Layer 3 of a small transformer language model trained on English Wikipedia (8 layers, counted from 0, width 96). Numbers have three digits each and are written without spaces.
A neuron adds its activation times its output weights to the MLP's output. To switch it off is to set its activation to zero at one token and run the rest of the model.

Output weights of the MLP neurons that the questions are about. A number n stands for (n - 500) times 0.00059.
n20: 550407652623467506480473579263667634483476395674560539480307368494615527345624403575593398635594449660500497456424642500384619448659611541684295396282504718434473466521303479527314506548438724406450566570425565654579348368562411238518694514483476542583514445396510621469510470494449513599
n41: 523382556510398390527553482341337468537497360211500577389446368530516423460409649673471368470619478535446544439497542637478500414618337611696546506348704477516467438430726440692409592620399710658465462525344568663421332398497460500248540611325584518612422690405590627605430410407554500396
n82: 487585523517404421288446356645323625471587388460518479434598440470503520472434601395365457663894605389417550369500614576525600565318269452455494565597496550603463517393494497661415384790536389554376472468459533616528288533752584420500302491651327470471398467627527490525378446544615545437
n88: 342455636447493428525433462468500826482475323224522598453382403547632413381446600521503357594557549679637555356361580342634533449657335742665551377555526647466614461422580673488500572624645462417555510513291510791518457401394384397413380527420484475457227568647424662564490479512457487538
n107: 180370434569742463495674263768387642554487463594742423349406460335730461630617659567560775272760491388641298461434495473147399425209977473662450315809295638368519337452393298662424394490758658548378459536617486460515426348453575458669385405649375466607315863645740283723372375542410404516
n130: 484587452450589511516697583395582435433549559346656563475395584366574377587453426562590318409478629452518488530325437506605516482642603607624316363400489769697523370621526581494432543510364529321259579644394538588477534551414542591477613375391451535480644327586732532518435432545656368462
n174: 549610526614403352868445386592429399667529679375497582587495637360516480531426350398503570460611697423519543530267462472304557334577323541608483488479374568361507321344485630503535469547416408278503330662402602469554605639512457540547405353356379427467390417553612609555519582474538575533
n200: 446571496185650431596532596428569611506558386559580558688473379520399529814394308600479416564710727473620581522375672452794503403287424448397419140649381493561478504421426653471641392541298344566408480572547387534451563436458369395595612460431520484541563603572634456349583485671429428482
n211: 302728592500446570448586357529316367431496351619358462541562725515492432575438535712787309459402319240604630673421652532564565403528339560462544457559704261446386513492394485541482342522417593675544595584682516456975783554541617604336538344718386323516500375388538492355419733367545199239
n220: 382660401592465472445719579538572462522314681516406439599550283597442511587542496705493507555486582698473477661366570366628493457500245473701441362523378575436496445712423587331564387467581278652385662480527531429370514585396457456558367528568561494576628402493385108233452568748542411561
n226: 746462256200505445388565203378604408737520539525740585316452386752557546636576723449535310338221452131613560350541371431421236399368635574171397597474515536482445538596325586411712640383209573611401638487675154576297686622419642681562596390634685675545570615470450472619404335440627457616
n231: 491531673384551311537546531781417585574484474626584413614615494309371497671437360500415633288500558526535700487313553399467323503486571506593508345514235412609552623472541624470629471475509417454399451506408574660351488470492516530621558563524453374279562537567534531432550528500500541339
n313: 539618478786375538482396544632231308428671766391340558718532127532500649565684459424454464391441583500574374558560407250287458656655612554205541488382533535405775397635309402461491563330538504593603603695431432532577644608354447608355596691526638554413203189335657395536717885374582363537
n320: 401500405598504312457406438277465616482519585365552491591460426564503439513517371475354267431572348251507530358598431224646452627858504362557374562391372518542379347581658592336500565518660468654567587605483372659364669633343558528574692494656494484469446648587365610615656575488414574605
n326: 527351677695465595472662507500641645379576325530402721294443565356470492696447379453440622701636585455220587711523409460538354489551357300490524554766381454393399841376455594600299411572481301539496181485372379406604511638576587380461652366574374535302563713334477563493526406589486445592
n348: 610527548617384486354442408534538438579352609740626326318606425488372448570717503446606497295506494358815518517545361473338566458591504438474627503451332590561288487381573433656394509483350353454472515605430478520517472638497444400418552486657500503613407336352406559606419618603620376566

Each question names a token from some text and the token that comes next. It shows the activations a of the neurons there, in the order above. A number n stands for (n - 500) times 0.0036.

Then comes g, the gradient of the next token's log-probability with respect to the MLP's output, scaled to length 1. A neuron's effect is roughly proportional to its activation times (output weights . g). A number n stands for (n - 500) times 0.00087.

"A", then "side"
a: 466454453456476453456474456482487556472455461508
g: 619297671366457334456465581464452563608570502529486504512681469791430478504453415480411410313461653427439549643626783369456483465625598362659389606337354433490730326599564274299201424472506729576543582533602538556448302480484426380448542564653629470484659682574437515427276363580447622574
Which neuron, switched off, raises the next token's probability most? n320

" |", then " W"
a: 482470455455490453464455805474476468573453455553
g: 619420385294556492261503628552538277320426475448494578600436556614370325438582429347591617566466526495525393404212696510694724536407620583447687412420367334567564609209712562512546436412429417463578584400530583583856573549355570499653531457458654584464400744344554541510466487360513455532
Which neuron, switched off, lowers the next token's probability most? n211

")", then " More"
a: 480461458460455453454478506498489472635459453580
g: 484482397569676458283484502787544336559590451150520502675493496401453574634457401583559377308595647424527523331610665544386554520571340468250408438602416612555488518343400641499673441629590551470462349521602558580565466548407549567467546428428427451607462445689277384460775623582169708485
Which neuron, switched off, lowers the next token's probability most? n313

" S", then "vis"
a: 489586587695460464453454488504453465464486509502
g: 494517355367358626507474464515578652569629441490548377561644640543358366203613486424428525469576622432518401447577473157440672793655708511394313394620413453382437538637477530638216492446507491584580573559608303584604581392352332358620409349288621604502397563642441660571590461524641569557
Which neuron, switched off, lowers the next token's probability most? n88

" abuse", then " in"
a: 620482498456470740453453457458489455477582481453
g: 426362523625378567614398504550343458623592357630304444572572550506600485392571532689635296482263335367485459427548565552394391392588528597566602508644338488560803608456468447360521532508524667566338538400403557398570491473648481551363495346456064649376736407710505600374685564472673567473
Which neuron, switched off, raises the next token's probability most? n211

"com", then " Channel"
a: 456462454463456453479593461461474457454481492454
g: 649516597747594519418528450448359373417413402461518413434565487454600332541649129382351638387583486384427382543415420726670381618474388524549533459513430530548580384408649440508360469499545397663650571476708426542543585482435254667442509441565593462333629653312533552928367608393612480594
Which neuron, switched off, lowers the next token's probability most? n20

" long", then "-"
a: 457454523453467481456454488465538459468540459459
g: 373558616672335522560548510463368649569559509485541351501661369315386287473487625533500421288717697561452336556545539572656464555646529422444441256717603715386252663526321569375512444486652281558469602402440193553597686455459528396446496697607366509520466462624415646537377576592356579475
Which neuron, switched off, lowers the next token's probability most? n320

" (5", then ",048"
a: 484463502465715462463455455470457456453453509526
g: 432723657223480621527638618579374491465455424566356639536256474427687442550480622369507471508647649534381727539477457540422540730480503484551636493509407760488408520497284271704565485408657545585498302689515630517437611460503372414478656358503352293598393433572406347341582560234388522557
Which two neurons, each switched off alone, lower its probability most, in order? n107, n226

"ro", then "ach"
a: 489472485596457453459520463635463492454490473474
g: 379331640498452266516701452489357464736426476391256404519702547512618588378445521693602511628463269400554490614608419764711491405560427387539590236312615471454499439549425393446636420550453521410709416590428583568776457472393381727474432422531393559457623566635612385459614450349420677423
Which neuron, switched off, raises the next token's probability most? n211

" He", then " released"
a: 458459501519456453454571464476453480461461453508
g: 546711619702358453570558472485437401327577417563482445503507448445506494379386638531565467378436499587423432537236462642505361557434309502382541428752809536631498495488566552464780338535523508347458387482538491429704198721681514656644703220448521597460463467286491307574473542636547473424
Which neuron, switched off, lowers the next token's probability most? n320

" a", then " variety"
a: 456453462457468460543456455467456520454532454464
g: 284656367492823693395527673515436567386476448460578496362363523383419475560516408393524359381255635389431681577475467469623532464418436605534443404399508764553548457477468405431459711592482412545646615463549452396590571397261355462589390646760513449592499683258585680563265535495407613732
Which neuron, switched off, lowers the next token's probability most? n82

" in", then " the"
a: 460453463531453454457463488465465471464587766492
g: 594583719492330452709677515400505432307560604667611362509515361477643385480178378589567632302602609459495455595515423315523363469558465476634624416476314469468657443381311661488624424461463226609524483465473479546247526513455444724374492647597641558495383563687669609567379366503325625634
Which two neurons, each switched off alone, lower its probability most, in order? n326, n320

"sk", then "."
a: 485675503488454466455501460565474542462492455465
g: 400484474365459451683509511362354427485673544564609514572520654474538380361347649592544511544497662499609836375656291646319461514605440561498490706281621257484297460325375495595557472660326631576494495404723340520488392694577494469462265545506407590453516243578622634394409552502639569395
Which neuron, switched off, raises the next token's probability most? n220

" |", then " North"
a: 469457455464492456463455663454464459656505453489
g: 637498507599536544313417479501486410501600418451568390517445490621406429430675423536401425564495596345314402571638664327486634529464609444507549380528488326780611651345274547390552574543572298428639515685539404563531867275379182635449582490839525477326441495592540517436487590415535595378
Which neuron, switched off, lowers the next token's probability most? n313

"op", then " fortifications"
a: 478572461585474501453460472473468503468478455454
g: 372610572534479618321479617511416261477423314542367302436455481694458434358493669548413499634410466415616603358411477798623430661398531513508414507411578457586304583514310512820615463512486519647309508482515478564466562473206822442476784553617542554365537507501466528653565489537560237460
Which neuron, switched off, lowers the next token's probability most? n174

" |", then "\n"
a: 471509460499485457458456622464457477726453453523
g: 295875353584544370481526275552484475637645498466651570667476547528584383416634627580536447275436452389620400404553368360417356462439618497607571623258646528249557428478634607494677637575576572567747602391553372538213482476502546538332419516540304581577512329559444471420274558573552479561
Which two neurons, each switched off alone, lower its probability most, in order? n313, n326

"lly", then " formed"
a: 454456483473479461494518474518493573471478468575
g: 590453532606503565466678557326388477308316513525660524553464411555606288513341552417555541394475507356238613542551615499434419541479378447491628593569643548504817654745299364331472471628550501553512387478473528323586259322722538592514781420632328692482576451524557224541444552522510341557
Which neuron, switched off, raises the next token's probability most? n348

" it", then " remained"
a: 462453462479453471584609453464475461453464453500
g: 425563598550422484592711446358502474360419607502525497554615646613635458302365586567694312574414672514548447694587317684491365566446460385461382523281522655606329469600639582693588453691518604592572328477554341394716380267593502428517574410404264556493395378423664308363697606424518375346
Which neuron, switched off, raises the next token's probability most? n211

" Dean", then " Smith"
a: 490476518471494470474477610569498455468453462478
g: 444394596436723547302495632596531207391468581410526587549508366612737450369556462582365622585477720513471507558515459284294594468443513404392303495718420441393319424385498483437423434455702592568706467521600503489571538402725494524586346500564613548482405519725369394294709286508707715458
Which neuron, switched off, raises the next token's probability most? n211

" II", then " granted"
a: 490539524544460479470594480493482600453497456518
g: 687502546644552342436654472322298507607531327558489503418698403615590492722551570407597499542520468367431533487387540584689537647513327554481733359642687361513584476552445725403501559498396285392441428462567522407810182357473509495556821557441393474404437454472491192507456606466430427503
Which two neurons, each switched off alone, lower its probability most, in order? n200, n107

" Dale", then " Cro"
a: 460585473617462454469590491527474533458494483463
g: 472411300335697467498569536360621553652602334637540562413578479481592521580546414575516611318839590327441483517533655181524638596481667311594479376489429473481567579464215599406530349483769635584431263565421496533466708545482450313555382352364578659509543459485460443292535421438645620539
Which neuron, switched off, lowers the next token's probability most? n200

"na", then ","
a: 495556577498456507454520480584486457457495458461
g: 426571530322496414657759455345370391719650459676466519806485541294439295388601696506521555377354418581260686412545522554538548462483483522581613613375438556573449548598334176506670618515579333688642462467532337620548258539467455557485695476490553622381585509391509486469486465468367290527
Which neuron, switched off, raises the next token's probability most? n82

" 2:00", then " pm"
a: 475453458473466462474475475490496539473453463515
g: 335410538574558520457406394565507303646576502516741433586484604653384387246494151574494603451553458553637568663464713667373600350515317595383538460622636511563378478496617490416530391463419481290688723342554415521672640482364644585636503560584625571572461458363298479381316433231582550493
Which neuron, switched off, lowers the next token's probability most? n326

" own", then " called"
a: 584471472475461453558461486462471542478531453516
g: 623456560572345324576557584472357606748510380740469557603366494537610539344344665728525504488288375485569608439443576345530511290619654623492399414424334538525654528498200457543392523376547486589447597699393662404565314566727332300395723442565554572536439457330491442556459531692306559492
Which neuron, switched off, lowers the next token's probability most? n20

" Al", then " Ci"
a: 468456711667469453473463497455463522461455505457
g: 374455471484469515251498763674578298544497405411470557549564585324589299497507484576505698512539643623558539060313460470371544397408443511381432625686403530766604442362295578422512485481491427488410603409614454563814513586475771570422566464336450445441449464663400471557594604554640567436
Which neuron, switched off, lowers the next token's probability most? n82

" Die", then " "
a: 466509582546468461454511491635488512453490453472
g: 564735447627624392504380819635359465454460424497272456418479510224493564583475613614532483420506569649525282339305511645519561362498467524370400426793696487512574528344402759311621355562454367591299564563350435525466470737572643589453500475629565315313591374407588550500561514471519579545
Which neuron, switched off, lowers the next token's probability most? n220

"r", then " Anton"
a: 464521467618458649470456456553477455454478456508
g: 579603634714254388664545553542603545504351420478418453394390376477806488409498550338246488520701660540558451533446254699467441374460332547353458397596572290403447617753304554537708510605535596390452376489384622474682633516642693585463498480552329541457351507393430470733407601456512467487
Which neuron, switched off, raises the next token's probability most? n130

" on", then " Bend"
a: 458453489505484453488466463463470459456516618483
g: 429412606472731604495666708737332383451450641272449535655402591709476446346563388604749450572431538414620454457606509501325498506348552315721773268297316526489511460321452528480356396255466548433552529575408682538680458560483439568434644489376563569648359492380458675437560524506457515450
Which neuron, switched off, raises the next token's probability most? n326

" Dave", then " Edward"
a: 478502523671459454487563483573472502456493476454
g: 554474564510441483439337609659417406546507259484559535670232497657545567330503533518476451459784337600626537495367616469656503464550423284478528521333583512639527675495423420652556528626395552577261080316451647496590541611273518554408416781648506572421608540499341541530411558638444448397
Which two neurons, each switched off alone, lower its probability most, in order? n88, n107

" Brigade", then " of"
a: 456483480454469545459455457453489654467477485454
g: 706727375474638342496525579712449552608485696512670467482530551535562592389308279463464633609585525564519387538343427393585548461480487458530553470470411803450543387665442730545363415442288379424457430568486511569493600538355433448479461612511704205654217579501469433637278501669208484489
Which two neurons, each switched off alone, lower its probability most, in order? n231, n211

" matters", then " were"
a: 453456474468485866455453455456467460453460464478
g: 555444726440599429524458416269499420513368473420534615451453603534427498469523332503627343635566623454373580486650512529548646386547402628544570290532394300718468471416657571471519505488632455352642452594575587535741508520456527563684671502489211672554470416240513361444646399194719186545
Which neuron, switched off, lowers the next token's probability most? n130

" Van", then " E"
a: 478454632575456458459454484585468466454478496507
g: 481532552567772332362435499679301183546427582268377528532507453411539622258534650659668552489419601520635459323503594540458742401601512424420496448484542557592449507251315611466501325580581406434455212457539475546548709673344478595732494679478509316480526460572501426661589470381567644494
Which neuron, switched off, lowers the next token's probability most? n82

" life", then " =="
a: 488457576453463636517470462455457471495667453456
g: 553755368604759503510619349183482618301464547659380712374280456384462584449384437402536359641482664498732580370512699522345393588484510541484481412439393321598612434518603395460456353544485620348708595657599389421482456412473731497454634519577582308560290578494333636503476546421521590568
Which neuron, switched off, lowers the next token's probability most? n320

" (3", then ",948"
a: 488473470466707459459457480455454456455453474497
g: 448727777339466445564645636413358481428444408473448615468374481410676529620475664383382471454688531681376630390553344631355366690461533437634636519481477595514408546526377404473635435301627592647433371494484551604501664387579424490475676425328405329627487450688496424182452664194518597602
Which neuron, switched off, raises the next token's probability most? n231

" 2011", then " 2:00"
a: 461456453482479453471466453463500566490468476486
g: 256477556722627325594655582621689546572459451413629654460681419487446469394485414370657581446467404456521593246542497676511560581292455485500584333499646649336261342443482213365616549496566304575574251436461666593682517531492517485722433519485478543605544585498387366531534239425542695481
Which neuron, switched off, raises the next token's probability most? n107

"OH", then " |"
a: 478519458491468474474482460473488560453467482479
g: 684688648543458652433430487464398538331379602263597598201484643322440716654369607461415348637498518585470561807382607386510572461359361334405447380576364638286462570366589660583555500541456515493457673546311463487564604768566423513450674493424407410534414548383552510669427696505459431350
Which neuron, switched off, lowers the next token's probability most? n107

" previously", then " owned"
a: 453454491498453454463475494453455576455454525548
g: 541504544291564470437647714398395430566451555571549449520605611628307614594477258483767294341587283518519473561527433648535531485570692403433732381320575349259479589363732559493361642557662461496524186522611548634508427533419426521310496590500580416545485560563513486604231522387388486696
Which neuron, switched off, raises the next token's probability most? n41

" Napoleon", then " I"
a: 460496532745472589464466485456470514460460471453
g: 373480436515750515428595565783694392430416700189494626562382161461709496277384295579573503595646425438594599604479464431465545462677423359491433404510656357534552738458495618597390527562640606337490304333474479443580590411652626514602472428470535364573553537598518391478498465508243449553
Which neuron, switched off, lowers the next token's probability most? n88

" 2011", then " 6:00"
a: 459460453484484453463463455458500552488484480492
g: 251401540730575304522676632601741555542398388394531592459628430535434455481484371393669624399554420491540623262552507693599570564312438421463658323534615620289246328476494272377599567614543338530612229507407576574646493540510532523660460485461542554601543507601326383539557272436552704502
Which neuron, switched off, raises the next token's probability most? n82

" Francis", then " Marion"
a: 491457499478487463457455520575496502459459469548
g: 508491595693635508713580522727568555623575609360357495468643485538734497450469453291497375489522786477484453594674513681243441555324499581374436535441461376375485358268501498433319519359637694369530392452592423503584662415624433421589202299594473453540604425503458551512721269525354560574
Which neuron, switched off, raises the next token's probability most? n220